Layer 2 of a small transformer language model trained on English Wikipedia (14 layers, counted from 0, width 96).
A neuron's activation on a vector x is SiLU(gate . x) times (in . x), where the dot is the dot product.

Input weights of the MLP neurons that the questions are about. A number n stands for (n - 500) times 0.00089.
n15 gate: 607 312 571 474 402 443 764 689 759 708 661 659 668 293 450 344 595 379 617 512 563 180 316 682 607 509 478 632 319 483 541 478 382 234 763 622 495 598 468 363 479 518 670 313 412 565 517 391 202 625 511 502 420 658 377 258 382 366 465 456 557 466 369 345 500 368 281 637 496 358 408 501 398 489 716 606 575 594 316 437 581 375 651 524 548 345 506 595 517 723 309 572 380 459 730 495
n22 gate: 384 660 475 373 562 915 538 482 476 320 438 514 812 514 511 279 512 507 371 430 414 365 540 634 589 380 442 418 713 302 399 461 703 372 315 569 437 711 679 609 307 374 651 474 875 249 410 465 571 609 523 404 429 657 426 561 637 624 208 390 514 654 472 663 601 448 472 566 566 437 510 605 498 525 584 578 621 340 362 452 592 206 617 511 785 476 213 647 571 332 506 284 466 415 456 354
n45 gate: 480 428 612 423 307 684 327 746 228 698 594 511 522 367 249 528 177 490 506 164 320 438 535 400 661 362 231 388 621 582 478 488 364 376 685 561 476 648 560 394 710 756 658 340 678 565 290 326 665 693 725 499 424 507 427 425 248 582 619 617 243 611 732 520 654 535 499 422 512 441 680 611 251 512 568 624 480 403 399 536 328 283 576 423 681 636 594 708 358 538 711 436 439 781 437 447
n82 gate: 442 446 740 430 343 255 687 742 436 614 410 638 594 615 482 533 648 535 605 299 724 378 509 422 397 498 453 475 579 326 361 160 244 515 476 444 640 463 564 475 381 505 441 474 344 646 267 564 386 514 382 688 583 678 599 623 405 385 546 436 502 581 426 649 658 562 660 593 377 489 424 636 498 500 424 583 402 476 553 399 405 545 564 394 441 604 691 587 540 481 426 595 510 532 634 569
n105 gate: 477 603 395 391 220 353 353 501 478 623 206 792 450 310 727 208 374 629 305 175 553 564 724 416 673 609 323 469 660 240 568 565 499 620 466 503 667 477 508 669 600 317 324 459 823 591 489 386 762 654 616 341 597 454 422 509 376 531 514 445 284 364 535 447 517 294 420 615 650 609 534 702 655 426 864 840 487 588 442 411 745 333 476 486 505 451 534 528 439 230 317 571 411 186 513 494
n117 gate: 606 499 512 594 690 590 471 524 590 532 640 738 454 346 501 537 580 284 677 395 255 308 586 551 646 594 101 400 552 467 510 433 494 289 827 450 514 523 730 667 425 310 632 678 459 637 424 408 579 443 460 231 508 234 521 358 742 588 692 385 202 583 519 310 666 566 318 595 483 499 278 458 444 186 592 360 463 701 472 440 671 862 840 425 376 568 527 658 420 407 517 227 422 719 586 593
n134 gate: 318 440 582 542 166 358 338 337 374 480 313 528 611 360 546 735 571 634 498 208 601 737 689 691 458 742 171 534 433 762 470 390 508 323 556 298 518 427 544 674 535 457 245 695 541 524 426 506 719 630 387 375 616 644 508 500 401 517 295 536 558 455 571 515 484 442 497 594 451 494 530 655 225 478 648 486 463 677 400 389 657 519 540 419 796 752 377 487 346 362 555 829 475 342 473 628
n137 gate: 548 558 495 433 410 319 740 622 535 538 534 530 413 523 256 488 502 497 517 425 579 429 438 399 553 727 643 397 371 533 383 573 217 634 676 429 355 473 473 379 571 682 355 601 237 619 631 481 388 693 329 493 215 559 446 423 663 552 707 696 394 302 491 668 508 393 588 463 531 617 461 461 328 575 600 561 373 439 748 354 384 239 547 369 459 637 285 544 417 225 324 464 433 457 391 394
n147 gate: 530 546 454 412 556 687 627 371 534 418 334 339 500 505 711 289 332 297 461 341 399 728 470 488 703 525 818 661 561 480 520 629 324 588 296 567 215 506 561 339 645 721 425 529 676 416 595 457 374 331 396 518 420 292 352 322 671 344 412 738 276 233 438 650 554 444 670 289 672 417 581 565 500 358 296 305 555 572 512 586 191 522 330 566 644 631 475 609 426 645 504 548 305 380 419 510
n152 gate: 666 340 730 496 311 556 801 567 493 661 707 376 646 337 591 236 582 671 458 504 595 376 543 812 696 309 717 394 632 349 463 580 488 468 356 411 337 456 779 443 560 803 414 439 578 363 568 554 397 343 615 418 539 729 595 376 472 352 342 764 645 580 487 621 306 527 493 342 581 442 425 610 560 454 418 520 567 573 344 507 514 460 499 329 549 770 544 473 565 648 676 249 638 514 513 507
n156 gate: 431 640 446 486 402 509 805 519 166 541 420 627 498 540 443 386 519 340 622 438 574 470 503 554 551 286 445 616 668 591 330 512 488 780 447 404 449 598 602 529 628 627 444 548 318 562 745 592 296 496 346 470 388 620 634 481 757 465 496 450 520 422 639 431 468 663 441 290 517 317 450 365 442 794 640 558 328 432 578 494 390 622 346 372 213 545 392 631 623 434 654 329 511 369 389 290
n248 gate: 578 460 441 346 680 388 620 445 519 554 460 252 418 431 564 607 395 622 445 279 449 477 474 600 473 438 486 543 471 528 306 633 516 439 414 550 391 501 657 418 553 577 521 610 537 683 517 543 339 436 714 511 595 529 623 644 495 388 637 747 711 441 378 608 533 562 605 540 409 453 549 453 589 457 482 419 548 462 598 456 401 505 525 350 217 464 794 633 581 479 332 497 685 583 461 493
n15 in: 787 299 645 583 486 542 541 708 976 353 555 355 573 273 548 468 503 378 516 491 576 487 460 499 482 476 677 489 282 542 727 525 354 265 552 570 500 343 262 238 647 663 469 372 253 636 472 550 327 614 354 515 565 517 457 434 478 616 351 328 620 487 311 537 430 435 485 592 487 333 380 423 556 263 516 544 533 692 619 500 538 462 592 521 599 344 578 443 487 545 496 745 534 679 478 454
n22 in: 560 478 545 371 574 657 587 267 529 385 625 532 775 747 542 457 574 738 497 638 259 364 692 509 448 636 447 497 275 264 462 454 649 295 570 591 397 395 508 428 388 485 430 503 548 433 688 632 741 452 592 470 655 637 346 541 489 478 238 488 600 561 262 571 600 586 526 704 488 393 423 508 353 475 412 693 670 594 357 411 644 466 614 571 575 546 527 301 705 472 324 544 579 308 688 440
n45 in: 473 331 479 430 261 411 377 517 41 601 574 302 605 44 367 448 423 801 357 370 459 465 594 333 450 483 405 385 665 718 311 448 477 237 689 488 268 595 721 319 464 512 420 230 781 533 277 506 636 604 741 538 538 521 452 506 386 674 842 624 476 696 705 766 724 546 520 366 560 356 609 546 316 416 455 676 286 317 452 517 496 316 684 439 700 698 829 694 794 418 654 607 277 692 513 457
n82 in: 397 529 610 461 509 448 476 419 494 578 358 574 256 476 619 439 319 435 473 355 639 494 409 481 506 541 479 576 517 417 401 385 468 323 414 413 432 471 629 478 482 478 317 565 533 493 563 369 517 470 539 396 760 521 693 464 418 403 528 396 593 529 449 112 446 829 762 378 386 586 591 541 374 435 510 513 785 620 555 671 400 668 467 498 346 466 766 644 484 574 426 503 305 365 571 526
n105 in: 510 322 618 452 574 507 490 261 385 364 823 324 504 729 341 691 606 484 721 910 566 410 337 580 241 569 561 493 487 544 429 301 581 346 239 457 530 442 394 295 317 549 595 667 287 424 617 362 364 369 425 538 454 685 541 301 451 567 426 552 751 601 494 465 472 647 634 451 396 533 305 324 481 646 327 182 469 433 558 306 266 910 412 410 690 490 658 650 673 696 546 379 522 919 490 620
n117 in: 628 682 445 630 778 700 451 505 584 680 294 476 225 547 649 610 466 534 369 470 584 476 630 448 532 778 274 278 640 304 581 584 424 384 539 517 716 582 650 418 688 316 434 673 773 741 332 393 356 586 308 225 505 131 543 407 794 447 485 353 379 413 245 267 517 426 374 490 558 317 229 370 230 552 755 564 647 407 503 305 623 732 756 628 305 567 437 534 594 401 699 357 543 687 520 725
n134 in: 534 208 374 519 678 426 627 426 355 392 323 457 708 544 538 553 669 550 366 518 333 614 510 682 486 729 551 410 334 636 661 222 341 695 717 671 460 304 552 562 683 326 372 556 511 542 496 285 594 716 589 372 451 358 533 510 655 284 629 436 580 595 220 430 476 660 535 549 475 548 149 668 229 420 539 244 655 394 665 351 498 514 471 586 592 550 496 499 606 463 553 305 508 454 722 726
n137 in: 208 571 406 411 533 284 751 471 744 418 589 512 552 491 577 484 431 598 561 339 543 606 400 645 451 705 608 715 418 562 453 583 438 536 533 518 385 545 401 530 417 492 349 589 320 399 622 352 572 736 423 655 663 381 580 513 355 606 271 560 289 465 412 356 410 323 381 367 245 733 400 558 414 436 718 648 626 412 483 454 404 259 681 517 463 528 443 576 715 345 496 406 511 311 415 572
n147 in: 625 545 499 508 538 560 725 242 584 484 337 281 674 486 715 286 369 360 431 297 299 597 575 497 659 529 707 674 505 420 466 554 279 468 284 455 127 432 564 367 650 814 350 525 610 393 620 450 388 395 351 453 367 413 414 313 628 545 493 715 347 208 492 630 478 534 714 347 622 475 529 634 414 431 270 389 452 466 407 514 346 408 419 580 574 721 499 617 466 521 459 569 401 392 511 528
n152 in: 533 488 447 381 534 598 232 525 480 428 544 468 571 396 435 569 429 567 413 691 505 350 714 340 429 329 798 568 331 724 626 479 718 347 633 682 493 613 548 463 552 657 465 244 458 541 396 612 723 513 568 523 594 446 620 295 326 490 367 517 424 520 612 534 578 371 579 400 465 480 696 597 656 223 180 517 561 685 627 367 497 570 588 475 807 561 694 407 613 374 408 609 496 583 523 620
n156 in: 347 656 603 525 391 413 856 472 324 628 535 433 515 443 519 399 476 446 495 466 432 392 645 728 517 370 445 413 573 750 456 680 547 450 442 426 358 495 375 459 607 650 332 522 374 680 455 459 540 548 219 532 400 565 479 357 559 424 457 476 520 346 453 560 429 646 418 265 645 385 598 394 352 488 787 601 500 518 537 493 504 485 471 352 420 502 584 617 667 532 490 273 534 456 439 561
n248 in: 362 515 293 354 566 365 513 539 521 610 672 344 427 549 500 708 234 512 416 328 439 747 452 539 441 466 318 489 317 442 403 500 547 406 341 591 343 340 592 650 586 406 440 548 656 636 496 417 418 423 694 379 606 539 566 702 308 225 751 783 744 683 634 416 461 496 601 405 426 563 507 299 611 454 549 495 672 564 534 766 450 453 420 528 363 537 560 580 496 449 735 505 631 625 456 536

Each question shows a token from some text and the vector x that enters the MLP there. A number n stands for (n - 500) times 0.0035.

"96": 507 470 507 481 481 433 411 468 514 427 446 549 490 506 568 777 580 558 632 516 466 438 424 393 542 481 443 534 563 464 589 445 549 501 449 562 597 458 542 451 500 453 521 592 534 541 423 480 532 391 581 444 516 398 597 548 314 383 427 414 684 389 463 702 478 452 489 627 597 591 523 310 441 596 389 550 494 412 509 381 627 647 540 558 659 539 592 589 557 513 400 451 493 279 528 410
Which neuron fires most, and how strongly? n147, at about 0.11

" ": 641 543 489 291 705 369 529 499 464 362 614 441 486 427 394 596 362 577 471 504 544 533 408 430 508 501 539 610 339 390 508 509 504 506 526 453 415 524 543 794 512 545 719 523 542 497 470 539 452 505 343 449 527 527 560 290 522 554 530 378 561 419 495 584 503 756 496 478 494 601 529 510 363 387 598 442 394 431 527 491 474 494 510 435 617 476 406 491 662 537 557 530 485 483 623 499
The neuron with the highest activation: n137

"iv": 478 530 588 468 725 273 610 473 429 446 466 482 469 477 590 685 525 580 439 543 435 503 436 385 486 411 654 469 557 440 476 541 518 512 430 460 579 442 539 483 447 520 587 403 564 459 492 373 540 285 354 531 599 450 409 440 441 508 548 425 715 554 329 556 598 613 480 543 502 681 484 538 337 486 648 559 546 420 540 480 483 373 578 530 466 466 585 400 606 699 537 553 614 400 382 425
The neuron with the highest activation: n82

"om": 516 454 540 563 520 649 475 530 556 483 360 541 658 502 587 523 218 518 639 571 495 469 467 481 447 448 560 500 340 532 543 477 642 365 470 453 427 469 402 364 496 347 437 440 503 520 534 534 465 367 626 550 620 484 504 397 514 564 534 461 505 589 548 646 465 569 466 603 358 691 331 375 416 500 497 699 403 477 508 499 453 241 609 506 405 366 564 538 600 408 626 440 580 503 552 483
Which three neurons fire most, strongest first? n22, n15, n147

"man": 510 622 399 347 611 392 509 543 513 534 378 494 607 551 509 400 612 519 410 621 492 382 343 412 434 528 503 589 573 523 658 584 572 480 468 445 416 494 584 353 469 349 369 555 485 380 549 457 458 414 604 488 785 552 512 421 657 463 416 376 564 532 443 661 596 414 500 458 433 478 488 485 646 416 524 570 540 507 507 385 539 538 502 539 484 478 514 515 562 648 290 415 553 463 456 482
Which two neurons fire most, strongest first? n22, n45

" e": 348 575 560 429 403 416 518 409 517 481 577 512 464 467 532 691 412 481 454 563 399 535 528 521 511 447 487 553 611 359 535 525 525 441 545 419 375 469 389 658 615 559 658 521 354 639 502 476 552 319 552 487 509 402 551 402 658 588 635 491 569 447 479 625 461 500 517 503 381 352 580 564 430 545 557 593 497 490 388 476 560 535 318 439 482 419 494 599 612 488 591 517 393 511 617 565
The neuron with the highest activation: n156

" s": 337 372 489 475 720 317 351 500 533 452 597 416 519 448 589 522 450 585 415 684 469 522 523 503 508 409 554 548 445 391 469 527 495 385 405 478 617 468 463 519 575 599 440 579 592 573 417 524 579 543 407 435 684 434 529 624 595 574 585 504 525 433 542 522 433 502 512 571 523 152 473 675 490 386 547 668 524 371 536 485 437 407 476 493 517 370 507 334 639 571 527 488 480 507 551 582
The neuron with the highest activation: n248

" (": 569 475 498 484 413 597 616 450 461 628 459 387 536 417 555 469 485 460 399 533 553 563 447 501 510 466 499 627 547 473 467 513 542 427 558 505 458 560 476 514 508 477 438 536 512 622 487 460 461 478 396 411 635 473 534 505 459 465 573 407 441 527 401 618 519 501 439 585 528 588 409 252 516 395 536 530 402 534 513 432 506 471 493 334 869 344 450 456 644 511 569 519 502 407 691 497
The neuron with the highest activation: n15

"8": 510 440 537 427 441 348 552 489 464 338 510 543 502 542 499 780 507 630 543 571 484 547 384 423 487 491 594 516 440 274 554 549 508 531 426 470 405 500 436 459 436 612 404 620 473 409 407 410 489 476 614 570 656 613 629 681 357 431 454 413 388 426 512 555 469 558 514 492 603 381 597 459 409 605 323 548 479 466 532 473 534 743 590 557 462 605 495 726 610 526 447 416 371 371 617 479
Which three neurons fire most, strongest first? n82, n117, n15

" an": 539 459 490 445 434 437 570 504 498 558 516 568 573 472 586 568 493 586 437 472 612 554 606 464 467 580 480 539 664 522 439 607 567 550 550 478 382 492 312 492 631 433 566 540 537 497 492 532 463 523 439 540 652 425 442 517 598 544 570 409 485 501 209 566 397 609 490 392 368 258 488 363 535 523 688 549 550 439 411 512 449 455 469 435 614 435 543 452 588 489 563 652 371 357 363 525
The neuron with the highest activation: n156

" who": 500 393 449 545 502 497 309 472 582 436 402 568 520 579 414 711 405 433 439 560 444 512 381 437 530 658 582 563 602 581 419 540 508 418 714 493 391 523 478 377 577 415 416 411 445 664 446 537 476 504 563 420 671 500 542 389 571 539 610 507 333 522 667 393 559 536 421 437 484 402 441 546 662 770 496 649 508 394 465 415 498 395 535 483 462 389 512 637 475 398 480 458 468 472 538 668
Which neuron fires most, and how strongly? n45, at about 0.2

"ing": 510 353 495 271 629 513 535 518 385 441 394 536 522 569 586 702 596 429 286 596 467 437 593 503 383 638 493 655 555 485 433 590 550 566 446 465 536 476 513 278 534 445 509 525 462 494 525 528 438 348 759 472 572 572 572 360 466 546 515 386 548 499 627 480 468 506 422 561 468 633 475 474 591 461 421 522 383 446 496 544 533 149 434 634 490 448 505 478 482 470 424 511 503 508 583 521
The neuron with the highest activation: n117

"99": 546 478 494 526 549 486 425 503 514 459 579 530 479 432 593 646 572 585 637 490 489 426 506 384 507 515 438 475 514 389 598 479 471 567 501 527 569 461 526 409 507 356 494 600 504 539 396 595 539 287 578 350 566 466 567 554 452 471 463 469 689 433 550 635 414 441 419 628 582 751 609 477 443 539 385 476 415 406 584 416 625 442 627 486 508 472 661 561 458 594 312 518 419 302 471 377
Which three neurons fire most, strongest first? n156, n147, n137

"ire": 505 445 447 519 640 507 608 477 367 489 123 419 523 570 607 372 570 461 410 580 483 483 429 581 496 668 484 533 422 416 437 500 637 488 309 533 444 496 486 484 352 486 507 539 540 591 501 477 479 548 762 577 670 345 463 463 453 454 565 558 519 459 438 503 496 454 521 561 518 436 451 494 593 463 583 431 502 453 482 479 607 608 558 619 611 357 683 537 505 401 419 554 480 458 565 469
The neuron with the highest activation: n22

"t": 480 367 436 421 473 505 459 470 493 536 587 506 525 525 614 634 483 508 454 605 561 593 461 509 462 586 476 486 473 423 526 581 703 555 249 583 525 473 527 499 486 228 374 327 381 577 562 411 564 391 485 547 371 732 504 345 575 499 547 487 650 484 537 594 564 436 401 413 660 294 397 415 450 527 313 588 584 440 544 515 550 379 504 562 511 477 442 502 612 599 416 581 337 459 471 465
The neuron with the highest activation: n22

"–": 482 530 516 251 608 336 545 507 616 555 533 477 586 487 480 749 438 466 368 429 514 518 472 535 450 429 636 558 505 504 460 482 564 414 554 401 516 564 508 609 447 327 663 598 528 520 436 558 534 549 421 532 720 754 521 335 519 477 551 503 554 476 444 560 480 578 496 454 542 673 734 272 408 474 623 481 341 488 457 486 479 639 280 394 465 551 414 359 575 398 433 610 542 406 515 468
The neuron with the highest activation: n248

"98": 593 517 503 424 519 185 447 536 453 354 596 536 451 493 528 693 630 486 641 570 549 460 392 347 499 462 504 475 582 350 592 518 509 540 465 493 620 540 520 387 441 487 313 555 459 436 401 512 471 378 527 387 424 411 550 491 564 442 442 526 596 457 534 674 419 536 504 547 596 554 545 474 498 832 224 539 503 470 515 464 690 597 594 428 524 527 601 637 492 513 501 427 400 410 574 417
The neuron with the highest activation: n15

"ec": 438 441 455 661 698 380 709 585 462 411 528 542 480 470 476 555 572 451 520 610 508 409 577 389 578 359 535 504 477 454 469 550 476 476 399 467 348 516 519 600 436 269 452 494 556 504 512 483 449 500 623 499 476 441 449 198 678 600 437 578 523 554 461 499 452 592 561 776 404 390 619 601 507 520 264 482 536 429 549 479 461 445 481 600 335 541 519 465 582 495 439 627 519 411 495 520
Which three neurons fire most, strongest first? n45, n147, n22

" to": 549 388 524 573 245 477 481 447 462 546 605 495 511 468 562 539 456 625 368 544 552 456 455 513 481 555 465 621 489 514 412 427 518 448 719 474 484 481 435 617 520 375 582 656 507 639 550 443 505 379 566 526 740 568 531 398 575 599 467 518 446 446 451 492 560 561 459 384 580 466 521 334 739 394 546 509 401 581 401 473 560 175 363 527 392 551 520 407 551 445 497 601 375 407 454 620
The neuron with the highest activation: n147

"9": 443 488 550 402 404 386 533 532 504 412 561 535 509 553 485 891 439 552 519 585 504 481 351 376 470 557 577 532 443 342 495 501 453 479 535 471 410 493 463 402 465 656 411 652 445 411 372 472 421 536 485 536 648 523 642 642 382 523 455 386 513 471 597 581 510 545 564 475 612 573 557 415 425 724 275 638 379 495 524 485 528 635 566 584 449 533 446 599 594 544 473 390 429 371 625 447
Which neuron fires most, and how strongly? n82, at about 0.19

"97": 585 557 531 422 420 246 559 556 495 430 619 506 476 468 528 592 516 485 645 604 528 435 331 367 452 520 419 464 587 432 529 445 558 463 567 563 523 550 446 332 477 429 301 605 493 407 448 509 473 555 572 423 442 436 570 517 591 380 457 490 568 417 576 759 471 478 484 539 525 494 459 385 533 669 334 547 462 400 493 398 718 637 594 469 502 528 578 604 543 477 554 513 395 418 663 443
The neuron with the highest activation: n147

" in": 460 386 567 396 389 471 499 479 410 513 428 410 521 392 611 517 599 440 449 580 490 430 583 453 501 435 398 707 734 454 498 477 606 502 559 434 402 496 445 532 527 512 578 646 587 537 493 593 564 509 271 472 666 390 542 350 548 603 444 467 357 482 382 589 533 470 464 528 611 525 472 276 561 472 499 549 394 562 439 561 532 292 511 495 473 530 477 462 475 441 543 620 419 541 515 533
The neuron with the highest activation: n248

"1": 545 468 534 447 365 528 514 427 537 428 582 487 621 438 508 807 595 490 371 649 477 480 524 508 467 493 483 475 277 373 489 598 514 624 433 548 355 492 415 514 375 338 673 471 604 473 428 534 470 461 555 524 453 344 601 382 526 592 508 507 647 440 486 556 485 631 480 501 599 517 539 592 599 465 694 353 336 467 596 482 519 561 584 502 517 493 485 603 650 467 377 468 510 434 511 381
Which three neurons fire most, strongest first? n82, n22, n147